Layer 11 of a small transformer language model trained on English Wikipedia (21 layers, counted from 0, width 128).
A neuron adds its activation times its output weights to the MLP's output. To switch it off is to set its activation to zero at one token and run the rest of the model.

Output weights of the MLP neurons that the questions are about. A number n stands for n times 0.0047.
n58: -12 -2 -13 -9 2 -46 -6 -25 1 13 -1 -8 -32 -17 -12 -24 14 -4 34 -12 17 31 2 25 13 13 28 18 8 -13 -3 28 -5 14 -40 -4 6 21 2 16 -21 -22 3 32 -6 -3 -5 38 -10 27 5 -41 -27 -23 16 17 11 -6 -18 15 4 1 12 -30 12 41 -24 -40 39 26 -1 1 -15 -32 15 22 -28 3 -13 -10 57 11 -8 39 4 3 -16 -74 -3 -25 -39 1 -54 9 14 32 -1 35 -21 -49 5 -1 -30 9 32 6 12 -1 22 33 8 11 0 8 3 -2 -23 45 6 3 11 -54 -20 33 1 16 -14 24
n111: 10 4 30 13 0 8 21 -29 20 -19 16 -32 19 -1 -18 21 -4 9 14 0 2 -2 43 -19 25 -12 -35 -24 5 16 1 1 -2 -31 24 -26 1 5 -18 -2 4 33 -19 -13 23 -28 -16 -10 10 -10 5 -24 -2 34 10 6 -7 31 32 -15 -16 -51 13 29 -6 12 2 -5 -13 -9 6 13 14 14 -21 -1 -15 13 -8 3 9 -39 -24 24 -2 -2 -46 1 -4 14 -10 -16 -36 -4 -16 -1 26 13 24 49 3 -22 -22 6 -13 -7 3 22 2 6 24 -5 -3 8 -9 10 13 -19 20 29 10 5 -17 -7 8 -16 3 9
n128: 4 1 20 -29 4 -15 -32 -1 21 21 20 -54 8 27 -4 -24 3 19 -1 -23 14 24 16 -21 39 -33 4 -12 31 28 5 54 -36 -11 30 -13 26 -18 -2 10 -3 -6 -12 -20 23 18 -9 -12 -43 48 -5 13 25 15 -49 -12 -33 15 -9 9 -3 10 -1 -4 8 9 -12 22 40 47 6 -5 -8 -95 1 23 -37 -3 13 45 11 -9 -6 1 -33 3 3 12 18 -14 -17 10 -9 -13 -21 -27 22 -11 -9 -5 -4 -7 17 15 25 -12 -32 41 8 -6 -16 -10 -28 -7 19 -18 -8 -10 -18 22 27 -24 -12 -21 -9 18 -28 -20
n168: -4 -21 14 5 -4 12 -4 -10 -65 5 44 -10 -8 25 32 14 -17 -7 -9 28 -38 20 30 6 18 15 -18 2 -21 -13 13 -6 -33 13 -2 9 -18 -7 35 -28 -1 -50 -5 1 51 -36 15 16 16 -12 25 -12 -10 -12 40 -20 -30 27 -32 12 -10 -4 -39 28 10 4 -2 -34 8 24 -32 -11 7 -9 17 22 -16 71 0 7 34 -26 25 -1 -30 21 -17 -31 -20 -37 1 -48 -37 -1 -19 -29 -3 50 2 -21 61 17 4 11 -27 59 3 -15 10 -6 50 56 -53 19 -2 -19 -2 -71 19 15 -17 13 -41 5 -6 25 2 -27
n221: 46 65 3 -29 -16 47 0 -15 -11 -24 -9 -30 10 17 -3 -15 -51 -4 19 -9 -10 24 -16 -23 5 16 25 -33 29 25 30 -14 -56 -17 19 -11 29 26 -23 42 -4 45 50 -41 -8 -11 3 33 4 -45 15 -44 11 2 -6 -17 -13 13 -4 29 -33 -35 33 17 15 8 -27 8 -43 -5 30 18 -40 -20 -35 -11 7 -27 -14 2 -54 2 -7 30 0 9 13 23 -36 6 14 27 6 12 -37 -62 28 19 -1 1 -16 -22 -6 23 18 -25 5 23 11 -19 -8 6 -10 13 -3 -20 15 1 -32 -3 80 1 -17 -39 -11 0 1 -11
n256: -21 -6 -11 -3 -12 21 63 8 -32 1 15 7 17 -17 -9 -7 -32 -4 46 1 4 1 14 -5 36 -22 -24 -24 -24 19 19 -1 41 2 -32 -20 6 12 -8 -8 3 -8 -9 5 -19 22 31 -34 -7 18 19 -10 51 -13 1 -18 -22 -28 5 -31 11 -8 39 -24 5 15 -17 -20 -10 -2 -28 -1 -9 20 -31 17 21 -43 14 23 18 9 -4 34 -16 12 -24 -11 -11 15 -5 19 -13 -26 -28 -28 19 -5 30 -7 36 31 -12 -35 8 -11 -20 41 24 -36 24 -2 1 0 -2 10 -26 -16 18 34 -2 -20 -1 -4 -25 1 6 30
n294: -11 -24 31 -3 1 -29 17 -7 26 9 2 16 7 7 -18 -36 -2 13 52 17 -7 -12 -20 21 -14 -19 7 -7 37 11 -21 -3 -27 11 3 11 -19 13 29 1 31 -17 -39 27 -11 30 5 -25 -2 4 10 -69 -10 14 -3 40 -17 38 16 24 24 14 -28 -30 6 1 -42 -5 1 3 -19 4 21 -11 26 30 -4 3 68 -6 -13 1 -66 -25 21 1 3 -31 -17 -28 2 8 -6 11 -3 -18 3 -29 -6 48 10 3 -19 -15 30 -4 17 -8 4 -10 24 -16 17 4 33 -37 28 -16 -15 -3 -29 -4 -3 1 -23 31 -16 -10
n299: 9 23 21 6 19 34 1 6 -6 -3 -18 34 -9 1 15 -9 45 18 -48 -14 -12 -44 -1 8 0 -8 -14 -6 -19 -6 -27 2 -12 -23 16 -2 -11 13 -23 -30 -9 -6 -9 -1 -20 29 -3 15 26 13 4 -14 -10 -12 10 15 -40 -8 -18 32 3 -20 17 22 15 -1 -16 -17 10 18 10 -26 18 -2 7 -41 -58 38 28 -7 8 1 -17 -40 21 -12 -13 37 5 -16 -3 19 -2 3 5 31 -28 25 -26 -2 11 7 -33 -10 13 24 -4 18 15 -8 -6 3 12 -12 -36 5 14 -2 41 -12 15 3 18 27 2 -9 -19 49
n317: 12 19 -1 -20 1 17 -22 0 5 2 -15 -2 22 -32 -3 -17 4 1 14 4 22 17 9 -6 5 -23 4 -14 -41 14 -12 -10 19 38 5 30 12 -20 8 -31 7 56 8 -1 -14 15 -26 -7 13 -23 -11 -9 1 -27 8 -19 -6 -10 7 -40 -11 17 -13 -47 -37 7 11 -17 -7 -7 -5 1 -14 17 19 6 4 24 25 10 4 -19 -23 23 -3 -18 16 10 29 -5 -5 1 40 -2 -15 -8 -29 3 5 -25 -6 21 21 13 -3 -8 2 17 -20 -30 -2 -36 12 3 6 -3 -44 5 23 5 -18 12 45 30 1 -13 0 -29
n321: -33 12 23 -15 22 1 7 10 -3 -9 -32 36 54 35 -8 27 -12 10 18 -34 -16 14 -29 -34 1 -33 -32 -27 12 -20 13 -17 -19 -31 10 -1 -23 8 8 28 29 -11 -4 2 4 11 8 22 -18 -8 32 24 -12 -35 -2 -11 26 -25 8 -30 41 -45 17 -7 -15 24 -6 11 -10 -11 -15 8 -5 -17 -12 -35 -9 7 -4 -5 34 -5 9 -23 31 9 2 4 -1 42 1 -15 -41 7 11 -27 16 -24 1 -14 5 13 -16 -24 -11 -5 22 2 -3 1 13 -12 -7 20 3 -6 -18 21 17 -46 29 11 7 -3 34 -10 -8 -2
n333: 1 52 49 5 -7 -11 10 5 11 2 -38 -12 -15 -13 23 -13 2 -30 45 1 43 43 -24 5 -34 -23 29 15 -22 -36 -7 -11 -24 15 -28 29 -12 62 6 22 -6 -32 4 38 -3 4 -16 12 4 -24 -28 13 -27 -51 17 -20 51 -13 -18 -8 27 -10 -10 32 5 -33 4 -26 22 16 -6 -35 -17 21 6 -11 21 23 0 -6 9 1 -32 0 54 -21 12 -37 12 -36 -18 -5 24 42 28 21 -11 -18 10 14 2 18 7 -2 -3 22 5 -30 30 5 -12 24 -61 0 12 -47 52 8 -3 -74 -34 -37 15 -15 -16 24 4 24
n338: -11 6 4 10 2 -34 11 2 4 -9 9 -2 -3 22 -6 -15 -3 -7 11 -20 -21 27 32 11 -2 -31 -19 39 -1 -2 -22 17 -17 -13 -17 21 31 27 20 -32 -11 -6 -24 21 8 11 -5 -34 -18 16 -14 -26 -4 8 11 17 35 24 -25 -11 21 29 14 -1 -9 22 1 -24 -16 9 2 -22 40 -11 24 -31 2 -24 16 -3 15 17 6 15 -36 32 9 1 18 -8 -20 19 16 32 -3 -4 7 8 -1 -11 20 16 -35 1 -1 -9 7 10 -12 -23 -2 -3 -41 -2 -24 4 36 24 -8 -19 -18 9 6 -1 9 -4 10 3
n363: -13 -7 14 -51 25 24 25 -5 -14 17 -44 18 16 -28 12 -3 4 6 -21 37 -1 -4 -42 -34 -5 56 20 -1 -32 6 37 -26 22 28 -29 -49 -7 8 38 15 32 -48 -10 -6 7 -7 26 -6 -18 4 21 -20 -6 -6 -19 -46 47 -3 36 44 -33 8 32 41 16 23 21 -3 -16 -8 26 -12 -25 -18 -44 -4 -3 32 -25 32 8 6 14 -11 32 -1 -17 -23 -16 11 17 51 -30 30 -23 -7 -5 1 -12 9 26 -6 9 24 3 -40 -8 27 17 23 -16 5 -15 -14 5 -12 -7 -35 -13 1 17 18 -45 -38 -44 -66 38 28
n371: -2 3 -12 35 18 12 26 -13 -1 -23 -19 -6 -6 44 -19 -40 -49 2 1 -11 -19 14 -13 -47 26 -26 9 -9 8 30 6 -10 42 -3 3 0 6 -6 7 -8 8 3 -10 -36 9 -9 -17 -21 -23 37 49 3 44 32 -10 19 18 39 0 -24 -7 -25 6 15 -42 -47 -17 -2 -17 -21 4 21 -11 0 6 -1 -30 -15 18 4 -42 20 1 -3 -4 -16 -34 10 23 7 12 10 -10 -7 -6 14 59 -25 32 6 4 20 -3 -8 28 -37 5 23 3 -32 1 -31 -18 4 7 5 12 -40 9 -1 5 -1 -36 -5 20 -32 -4 -5
n424: -15 -17 1 -30 -30 21 -12 2 -16 -32 -19 -19 -16 -12 -8 4 -11 -10 10 -18 -32 -7 -22 -6 -8 11 18 -15 14 -3 -1 -4 -22 -29 -8 19 -4 35 -27 26 -1 27 -7 29 -11 34 -18 -19 2 0 14 12 -14 19 14 9 -27 2 -5 -24 -21 14 -53 -28 4 -12 4 -38 -18 17 33 27 -15 14 0 -2 21 14 43 0 29 17 -9 -9 -15 -10 -6 19 13 31 -2 11 15 7 19 -59 -2 11 19 5 31 8 8 -11 45 -34 18 -24 -4 15 26 13 -6 19 -25 -29 25 32 11 -13 -20 45 -5 -36 -11 9 18 24
n450: -29 0 -34 1 14 48 -23 8 14 -22 15 20 62 0 20 -10 -4 -15 -1 -12 -18 -27 22 11 9 -9 -47 -44 31 -14 -1 10 -12 -14 -4 25 -3 -32 2 7 21 -47 21 5 -3 -26 40 -5 -31 50 10 -18 -22 19 20 7 -32 -27 -15 13 27 14 18 12 9 -51 19 -3 -12 -31 18 -7 -15 11 1 -10 18 11 20 47 -7 -8 -15 -9 -33 3 -29 38 -27 20 7 -11 27 11 8 -55 -3 1 -28 -1 -6 -17 29 -4 11 25 -27 2 49 -33 2 -2 10 4 5 11 17 4 13 -11 -20 -8 -6 -10 -18 8 -4 8

Each question names a token from some text and the token that comes next. It shows the activations a of the neurons there, in the order above. A number n stands for n times 0.022.

Then comes g, the gradient of the next token's log-probability with respect to the MLP's output, scaled to length 1. A neuron's effect is roughly proportional to its activation times (output weights . g). A number n stands for n times 0.0039.

" League", then " in"
a: -8 -1 -1 -3 -1 -2 -3 14 26 16 0 -5 -1 16 -4 -6
g: 36 -15 48 8 -7 20 -11 42 14 14 28 3 29 9 6 -3 -26 -23 -22 -57 -16 -7 -3 15 2 -17 16 10 16 -19 7 58 -32 28 -27 -23 35 6 -3 33 8 -5 6 43 1 -12 -2 -24 27 9 0 -27 35 7 22 10 1 4 2 45 13 9 -16 -17 -6 18 -24 38 -36 39 0 -1 -14 -38 8 8 -2 -21 -36 -31 -28 14 -53 -4 -18 -23 4 9 -39 2 -4 20 -48 1 -8 -1 33 -11 -58 27 1 -1 -15 -12 10 8 -37 -1 -13 4 1 22 9 -1 31 8 9 11 -44 20 -18 0 -3 -5 -27 20 -26 23
Which neuron, switched off, raises the next token's probability most? n317

" team", then " purs"
a: 0 -2 0 0 0 27 -4 6 -2 21 -2 -7 0 -5 -8 -6
g: 17 -4 38 -19 -13 -12 15 53 14 -52 -32 18 -17 15 -21 4 17 -24 33 12 -34 6 0 -25 -25 68 7 -10 -4 11 -25 1 -35 3 24 -31 10 43 -20 23 -26 -51 8 -2 -40 -19 23 34 -25 -21 22 4 22 -2 4 -9 15 8 -4 4 55 17 5 23 -26 46 -16 -7 40 40 -3 3 26 -5 32 4 32 -10 12 3 -28 -23 1 17 -36 -6 40 16 6 -9 -2 -13 2 -2 -3 5 -6 7 -2 1 -12 -3 7 3 -7 0 -26 -22 21 -15 -2 -15 -3 4 8 23 -7 -3 14 -42 -47 -38 -11 13 28 -18 -28 -26
Which neuron, switched off, raises the next token's probability most? n256

"rie", then " Sea"
a: 0 -7 -3 0 -7 -4 -1 -8 -5 -7 -8 -4 0 -8 -2 -7
g: -1 -14 11 -36 -8 60 -18 2 -3 4 -20 9 24 15 4 -28 -18 -5 -12 10 -7 -65 2 2 -20 -2 -50 -58 4 5 2 0 -5 -55 32 25 6 -18 19 9 -11 59 39 -10 3 -15 -3 -41 -25 11 9 -4 -4 43 19 -1 8 14 13 9 -25 -1 29 -12 -19 -26 23 -12 -39 -16 -4 -9 5 -1 20 -1 15 30 30 -42 37 27 10 -18 1 9 -4 7 -24 2 23 -25 1 13 43 -31 7 -6 -30 46 -11 -22 4 -33 -9 -27 6 22 -6 21 13 20 33 -5 -2 8 15 -5 -32 0 -14 40 21 -27 33 12 -1 -1
Which neuron, switched off, lowers the next token's probability most? n333

"ately", then " from"
a: -4 -4 -6 -4 -1 27 -4 43 -1 0 -6 6 -3 1 -8 -2
g: 27 -17 8 -9 35 -11 -12 11 -25 -9 37 20 23 -33 -37 -21 8 -6 32 3 7 -25 -13 -1 -8 -52 41 -4 12 -46 0 13 -1 -17 -25 -12 7 0 39 -3 -15 6 -25 29 7 15 11 -6 8 -37 30 -42 15 -10 -3 45 37 2 24 -34 -36 -36 -5 20 8 34 6 -20 -15 1 -5 10 -23 50 -34 -14 18 -11 -25 -4 24 -25 1 5 20 -25 -62 -13 -5 24 36 15 0 17 -11 -2 29 -25 -6 -26 21 34 -27 -18 -19 -24 20 -19 19 2 3 -18 8 27 24 10 -1 10 -6 -15 9 45 -10 -11 2 -20 23 49
Which neuron, switched off, raises the next token's probability most? n299

" by", then " any"
a: -7 -8 -8 -8 -1 18 0 26 -4 -2 -4 47 -5 -6 -7 -7
g: -3 4 23 -1 -3 6 19 20 44 8 8 16 23 17 8 -9 -6 17 -11 16 25 -6 0 14 -6 -5 -29 -19 30 -11 22 -7 -18 -21 7 6 -13 33 5 -6 8 33 -29 -7 -53 -5 2 -44 -37 17 -44 -7 -13 -2 8 -41 -12 27 -1 3 -15 35 9 -17 30 -1 -24 -3 -9 -17 27 -28 -27 12 33 -19 -18 -16 20 -12 42 18 53 65 -31 0 -17 6 -2 0 -36 22 5 38 -30 -11 -10 -59 -2 -11 -48 -6 2 23 -26 -46 -1 -14 24 6 28 8 -13 8 -7 -11 -1 -4 -11 -42 10 19 22 9 -12 -1 39 47
Which neuron, switched off, lowers the next token's probability most? n338

"at", then "rick"
a: -7 -6 -8 0 -3 -6 -2 -4 -4 16 -2 -4 0 6 -3 -1
g: -12 -16 20 3 24 -36 5 -31 -48 8 12 -14 13 -2 16 -35 7 20 5 25 4 29 2 -38 -9 5 14 -23 -24 14 0 22 -30 1 0 -37 31 -53 -10 -30 -17 -33 -32 -16 7 26 43 34 -20 23 9 -6 29 -11 -35 -10 -8 -26 -21 -7 12 -10 8 -18 3 20 32 6 42 37 11 37 -47 5 -24 -19 -25 38 -1 51 32 -43 -13 -7 -4 -17 3 0 19 -21 17 -11 -29 18 -24 32 34 17 6 -12 17 14 26 10 -8 -5 -23 -10 -4 -19 -15 49 -13 1 13 -14 -12 20 32 16 7 -17 -12 30 5 -38 24 8
Which neuron, switched off, raises the next token's probability most? n128

"ogs", then " of"
a: -6 -4 -1 0 0 -7 0 18 9 95 -3 -3 0 -2 -6 -7
g: 17 30 1 10 -13 27 -38 -26 21 11 -3 25 -19 23 -30 19 10 -40 -12 -31 -21 17 7 8 -27 38 22 4 35 21 5 7 30 -12 -58 -38 13 -51 -24 12 3 13 -21 12 -3 -23 -35 -10 44 23 2 8 -25 0 21 -16 10 -48 42 -42 12 18 -11 24 -49 27 -13 26 -14 -9 -17 17 26 5 10 -23 -22 0 -10 -20 -18 -35 28 -15 41 1 -8 -11 -1 8 18 4 -13 -18 20 -17 8 19 -47 11 37 -11 38 -2 -9 6 27 -7 31 25 -6 1 40 -5 -11 -6 0 -2 0 -22 18 17 -19 29 -11 -14 -35 13
Which neuron, switched off, lowers the next token's probability most? n321

" Ed", then "wards"
a: -2 -4 59 -2 -2 -4 0 -5 0 0 -1 -3 0 -5 -2 -6
g: -23 26 25 25 -26 28 -20 58 -8 -30 -9 0 -45 -43 -29 -47 -22 1 3 3 -9 -8 18 -15 21 -33 -10 -3 38 6 3 -27 14 22 -9 -3 -20 23 -9 48 29 -20 -14 22 26 1 -5 -22 3 -41 -15 -26 18 7 -10 -7 4 38 9 -7 26 -21 7 -9 29 1 -9 -43 27 31 -16 -2 8 -12 23 -21 22 -6 32 -4 13 30 46 12 11 -28 41 35 -20 11 -32 1 14 -14 -21 -1 -11 4 2 12 -20 -17 35 -26 9 -36 -18 37 -6 -1 44 -7 -1 3 0 -28 1 -10 -47 25 25 -7 -7 -3 -41 -2 9 24
Which neuron, switched off, lowers the next token's probability most? n128

"ican", then " Winter"
a: -2 -8 -2 14 -3 -6 0 3 55 -6 -8 -8 -5 25 -6 -3
g: -29 -52 0 -12 2 35 -18 -8 8 -9 17 -12 54 -15 -2 8 -37 -14 -7 25 -25 27 0 15 16 -21 -21 -29 -2 -11 -7 1 -15 -4 -10 35 22 -35 6 17 2 -3 2 11 -21 -57 4 32 33 -1 10 -14 -47 14 -31 -21 7 -7 27 1 7 -13 24 24 -17 -43 36 32 -29 -23 -34 -36 -20 -18 -6 24 50 4 -27 -11 -2 37 -4 0 29 -13 19 28 44 27 21 -27 8 30 16 8 -35 18 -27 5 -19 11 8 -20 17 -7 18 38 -38 -2 -26 18 11 10 -16 0 14 -21 1 10 4 39 45 -3 -15 -7 -12 0
Which neuron, switched off, lowers the next token's probability most? n317

".e", then ".,"
a: -7 -5 -5 29 -2 -6 -4 45 -2 25 0 -8 -3 -1 -2 65
g: 37 -4 -28 -29 0 -7 34 26 27 -3 11 -14 -4 26 32 6 9 18 70 4 12 6 -5 31 29 -38 18 -17 8 12 -11 -8 -2 10 2 20 27 -19 12 14 -10 -6 -13 -5 -8 -34 34 -26 -11 0 -30 -19 -6 -23 -4 -30 15 -31 -4 24 -61 -7 -21 38 -17 22 37 11 -9 -38 5 -12 -5 46 26 -16 -25 -7 12 -17 -6 -3 15 -14 -20 28 -7 20 26 -40 3 6 10 -22 -21 15 18 20 -3 4 2 -13 -39 -27 -29 49 -19 -4 45 -7 -6 -24 -32 7 40 37 0 -11 34 0 -32 -27 2 -42 -10 1 -13 3
Which neuron, switched off, raises the next token's probability most? n321

" D", then "ir"
a: -1 0 -1 -4 -4 -1 24 10 -4 26 -2 -8 0 0 -1 -6
g: 10 16 9 -3 17 8 20 -26 8 -25 -9 -18 4 -3 -27 -20 33 40 38 27 1 -15 -7 -29 -66 -12 -13 8 59 -10 -4 0 46 7 -24 17 -15 30 -11 -17 8 -1 -3 13 25 19 -20 43 25 -1 -3 -45 32 39 -6 -17 20 25 61 22 21 -49 -23 -5 19 -20 -7 2 2 -32 36 -25 4 -19 -6 -10 16 6 -9 0 -21 -6 -28 0 -25 -26 27 -25 -25 -12 -34 8 13 -5 -25 -19 6 9 -7 7 -19 -25 -6 34 17 -3 -12 15 16 21 -39 21 39 13 -1 6 -11 18 34 5 -45 -12 21 -29 -7 -11 -24 -5
Which neuron, switched off, lowers the next token's probability most? n294

"co", then "e"
a: -1 -3 -4 0 -2 -1 -1 -5 37 -7 -3 0 0 1 -3 0
g: -9 -42 -15 -2 12 3 -4 38 -64 16 5 31 -53 20 11 -10 19 16 -3 14 11 34 -11 17 -7 -5 -11 28 -16 12 5 27 20 32 24 -27 25 -48 -19 26 20 -31 4 -28 44 19 -18 33 27 1 26 19 36 -33 10 3 -15 38 -6 -16 16 3 -14 11 -12 -20 25 6 -27 -3 -30 -41 -18 -41 -6 28 -19 29 11 1 -32 10 -23 1 -27 4 -6 -8 7 -5 7 -9 26 25 24 11 31 12 -19 25 8 2 14 -14 -4 -6 -20 -2 -48 -18 -15 -11 -30 5 -21 -4 -32 4 22 7 -55 -25 18 7 42 20 -4 -26
Which neuron, switched off, lowers the next token's probability most? n317

" the", then " "
a: -3 -5 -2 -7 40 -8 -5 -1 -7 -3 -2 7 53 -7 -5 -7
g: 1 -22 -9 -21 -4 0 -6 -33 -33 -23 -29 8 45 8 -35 -55 -13 6 25 13 1 20 7 41 37 22 -9 -63 -31 13 17 0 -34 13 6 -17 -17 9 -26 4 -14 8 24 -17 9 5 -15 0 -1 15 51 -1 53 36 18 18 9 -27 -2 -19 -9 7 -2 -3 -3 -31 23 -6 9 17 -3 1 14 20 25 13 10 -13 -1 3 -35 -1 -25 -20 14 17 -31 26 -13 20 18 4 -3 26 -6 -8 13 -40 6 -57 17 31 39 -22 22 -32 34 6 22 -16 -37 -46 6 -15 6 19 13 43 -9 22 -14 -11 -5 -5 -44 10 -2 28
Which neuron, switched off, lowers the next token's probability most? n221

" April", then " |\n"
a: -8 -1 -7 -4 -2 -8 0 24 0 -2 0 -5 0 -8 -1 -5
g: -42 20 12 -15 -27 16 28 -7 6 -2 32 2 1 -6 10 14 -2 -11 29 5 -13 -18 -22 -22 38 23 -24 -26 5 13 14 3 -9 -20 42 0 5 -30 3 16 -4 7 25 15 37 29 -7 -15 37 -3 -14 7 -12 -28 -15 -27 16 32 -11 24 0 -16 33 -15 -49 -5 -40 10 -22 -25 -4 -20 2 -5 12 1 -19 16 21 3 33 17 66 -6 -50 -16 -8 -2 17 58 -4 5 23 6 -7 -25 11 -21 -11 47 -10 -27 -26 -32 1 -29 -34 31 -4 19 11 -10 4 14 -44 10 16 -38 33 -3 32 26 21 -7 -30 -8 -22 -44
Which neuron, switched off, lowers the next token's probability most? n58

"in", then "or"
a: 0 -6 -7 -5 -7 -8 -3 -7 -7 -7 -7 -4 -2 -8 -5 -1
g: 19 -2 44 -38 17 -23 -8 -7 0 -5 33 10 -24 -25 -3 15 2 -59 6 13 -10 -4 -17 17 -41 -8 5 23 67 -20 -4 -15 -22 -24 -33 15 1 6 -17 -25 -26 -28 32 8 15 20 3 10 23 30 -15 -33 19 -25 -6 5 -30 6 57 3 -12 -2 41 12 8 16 -15 13 23 -17 24 -12 54 -22 1 -13 6 23 7 4 -16 27 -19 17 26 5 15 -10 -16 -52 -14 -3 16 2 21 11 -1 36 -3 -11 -16 -3 7 5 -10 -29 -39 -14 6 12 -62 -42 14 -6 -4 11 -23 40 -12 2 -3 21 50 -4 11 22 -17 -13
Which neuron, switched off, lowers the next token's probability most? n371

" the", then " Tri"
a: -4 -3 -3 -7 34 -7 -3 -3 -2 -2 -3 31 30 -7 -2 -8
g: -55 -26 15 -37 -41 -12 67 -25 -44 -5 5 -1 13 13 6 3 13 25 2 20 7 -30 1 -6 -39 -3 -36 6 -36 19 -47 11 16 -19 18 14 -30 -2 -6 14 -9 8 -17 16 30 8 -9 28 -6 0 25 -7 -36 -1 -34 -14 15 2 -10 15 13 38 1 9 43 -49 28 1 -28 22 11 16 -7 -6 -23 -25 -3 -17 -2 14 -4 -6 26 2 35 -40 14 1 46 27 9 -25 -48 1 6 20 24 -19 5 18 -20 4 -25 12 21 0 -13 -10 -5 -16 -28 7 62 -4 4 -5 -19 8 0 21 -19 15 37 19 -25 25 22 12
Which neuron, switched off, raises the next token's probability most? n221

"ified", then " \""
a: -7 -8 87 1 -8 15 0 12 -7 -1 -6 11 -6 25 -7 -7
g: -2 -5 36 3 16 1 -6 -5 -7 11 -48 6 -4 -13 11 1 18 6 -25 15 45 25 37 18 21 -24 -1 12 10 16 32 24 -17 22 3 -18 26 23 -53 14 -3 -37 8 -15 -30 26 -32 29 -32 15 6 26 2 17 9 -5 -27 -40 -15 20 10 10 -9 -16 12 14 -36 14 22 12 6 -21 -33 53 27 -22 -22 -1 9 -24 -20 -14 1 -7 49 8 -54 35 22 -3 -43 11 -38 25 -26 -30 -6 23 8 2 13 -2 -27 -1 2 21 -13 -39 23 -7 13 14 -59 9 35 -9 -19 14 -6 -14 31 -22 -1 -8 -3 14 -34 -23
Which neuron, switched off, lowers the next token's probability most? n128

"an", then "lon"
a: -1 -8 0 -1 -5 -7 -1 -3 29 -6 -7 -7 0 -8 -2 -8
g: -33 4 -9 -31 -29 -46 -16 -32 -34 45 -13 53 -7 6 -6 -32 21 23 -42 3 -32 12 -33 -37 13 33 32 19 1 -13 22 4 -26 -1 -42 -13 70 -28 18 -1 -38 -21 2 -11 10 -8 5 16 4 -4 31 -20 14 24 5 -9 -12 -8 -15 -19 10 -10 6 48 2 8 23 8 3 11 29 -4 -4 -12 -1 18 -7 -24 -13 -32 16 -22 -4 -15 -9 26 8 -25 26 0 -21 -13 -5 -9 42 4 29 27 41 -15 8 -21 -11 10 -4 -34 4 4 43 18 -18 29 -25 8 12 -10 -40 11 35 24 -8 -21 10 5 -5 1 30 38
Which neuron, switched off, raises the next token's probability most? n317

" the", then " defin"
a: -2 -7 -2 -3 25 -8 -2 -7 -7 -8 -1 0 42 -7 -2 -7
g: -22 17 57 7 16 14 -3 -9 -11 18 -24 56 -10 -31 -18 4 10 -28 -3 19 31 25 9 16 -8 30 -21 2 32 -26 20 -8 -21 31 15 -9 -14 8 5 -6 13 10 -11 3 -9 16 41 -6 -18 10 18 -32 -34 -34 5 19 7 7 19 -5 -20 15 8 11 -25 1 2 13 16 4 -3 -42 16 -25 73 13 3 -10 9 -54 -7 11 42 30 -23 47 -26 -13 -2 -10 -17 11 -14 -6 8 -25 -36 -25 6 -55 -33 -6 19 -9 -1 27 27 36 9 2 -20 -53 -23 -1 27 24 -20 -13 23 -24 -18 -18 -18 5 13 -16 2 -29
Which neuron, switched off, raises the next token's probability most? n221

" which", then " have"
a: -8 -6 0 0 -1 37 -4 11 -5 67 -3 -7 -5 -8 -4 -6
g: -5 10 -6 50 -34 29 36 -10 -16 -25 -9 -22 -24 14 -26 -24 0 25 -21 35 -23 -1 -41 20 14 8 -14 21 -5 4 23 -11 -29 2 21 -16 20 0 28 -17 -2 15 7 -30 35 -15 -95 -9 6 -8 -26 4 -39 10 -5 -23 -1 39 40 -16 13 -8 -5 -37 7 -6 15 -1 4 -9 3 -6 4 3 22 7 21 -14 11 35 5 32 13 -27 -24 16 44 -10 -36 22 -10 -27 34 -34 7 24 -20 -40 -9 -40 -22 11 7 19 -38 20 2 31 -10 3 -14 -22 24 4 -3 41 -7 21 -4 40 -6 -7 19 13 15 -7 15 4
Which neuron, switched off, raises the next token's probability most? n321

" not", then " all"
a: 0 -1 -5 0 -6 -8 -2 -8 0 -7 -7 -5 -2 -4 23 -1
g: -21 3 13 2 -15 19 -3 9 17 -7 25 -10 -5 20 13 -15 -37 11 18 -39 25 18 30 -4 29 0 -19 -28 27 -16 -7 -10 -5 -4 60 -6 -1 -7 -33 -6 -3 16 20 0 7 -4 -18 44 13 8 -6 15 -39 32 14 -15 21 -31 4 26 -32 25 20 -23 32 -12 55 -50 -44 -18 8 -27 2 25 35 11 -3 -14 43 -14 -14 4 18 -4 8 4 -4 8 -8 -18 -20 15 -28 -11 13 -57 -3 -11 -2 9 4 -8 21 7 23 -7 23 -11 54 -3 21 39 -17 -5 22 -46 8 -19 -45 -26 -51 -28 22 7 -27 -15 -13 6
Which neuron, switched off, lowers the next token's probability most? n424

"ined", then " left"
a: -8 -6 6 -2 -2 35 0 -4 0 -8 -5 -3 -2 34 -6 -6
g: -40 -12 -8 -21 22 38 -24 3 14 52 -26 -33 1 8 15 22 16 15 14 -16 -23 32 28 2 -4 -7 -39 -25 -15 70 -12 -55 10 -30 -5 -7 -1 7 0 10 6 -1 9 -12 2 -11 0 -10 -2 -8 4 37 -22 35 2 -30 -8 6 9 18 -14 -32 29 7 -4 13 -18 22 13 -28 -13 -4 -28 -9 0 5 17 40 29 10 -5 0 14 38 -25 -33 -24 24 -7 -17 7 17 -32 39 -26 13 -14 24 19 10 20 -4 33 23 -23 -29 -58 42 25 -8 -12 11 -43 -24 -17 -9 -22 19 -7 -1 -2 -7 34 -39 22 -8 -6 35
Which neuron, switched off, lowers the next token's probability most? n256

" hom", then "ers"
a: 0 0 -4 -1 -1 -6 -4 -4 0 -3 -1 -4 0 -7 96 -8
g: -16 -2 8 8 -17 23 -16 36 -18 -7 48 -26 -7 8 34 -25 14 -8 19 12 -46 -18 5 3 8 -8 -16 -12 -41 2 15 -26 10 -14 13 -33 7 29 31 -6 -19 37 17 8 36 -18 37 -3 20 -28 -27 21 48 -38 18 16 -38 -6 -38 -32 18 25 -22 3 24 1 42 -14 -10 -18 -21 21 22 5 -1 -6 13 -26 -28 -18 -16 13 -36 32 33 -39 -24 -13 -32 -13 -13 -23 27 52 -25 12 45 -10 14 19 17 -1 -6 -36 -40 -11 15 -5 -10 16 21 4 28 5 -23 6 -22 26 5 19 -19 2 3 -17 9 27 15 -19
Which neuron, switched off, lowers the next token's probability most? n424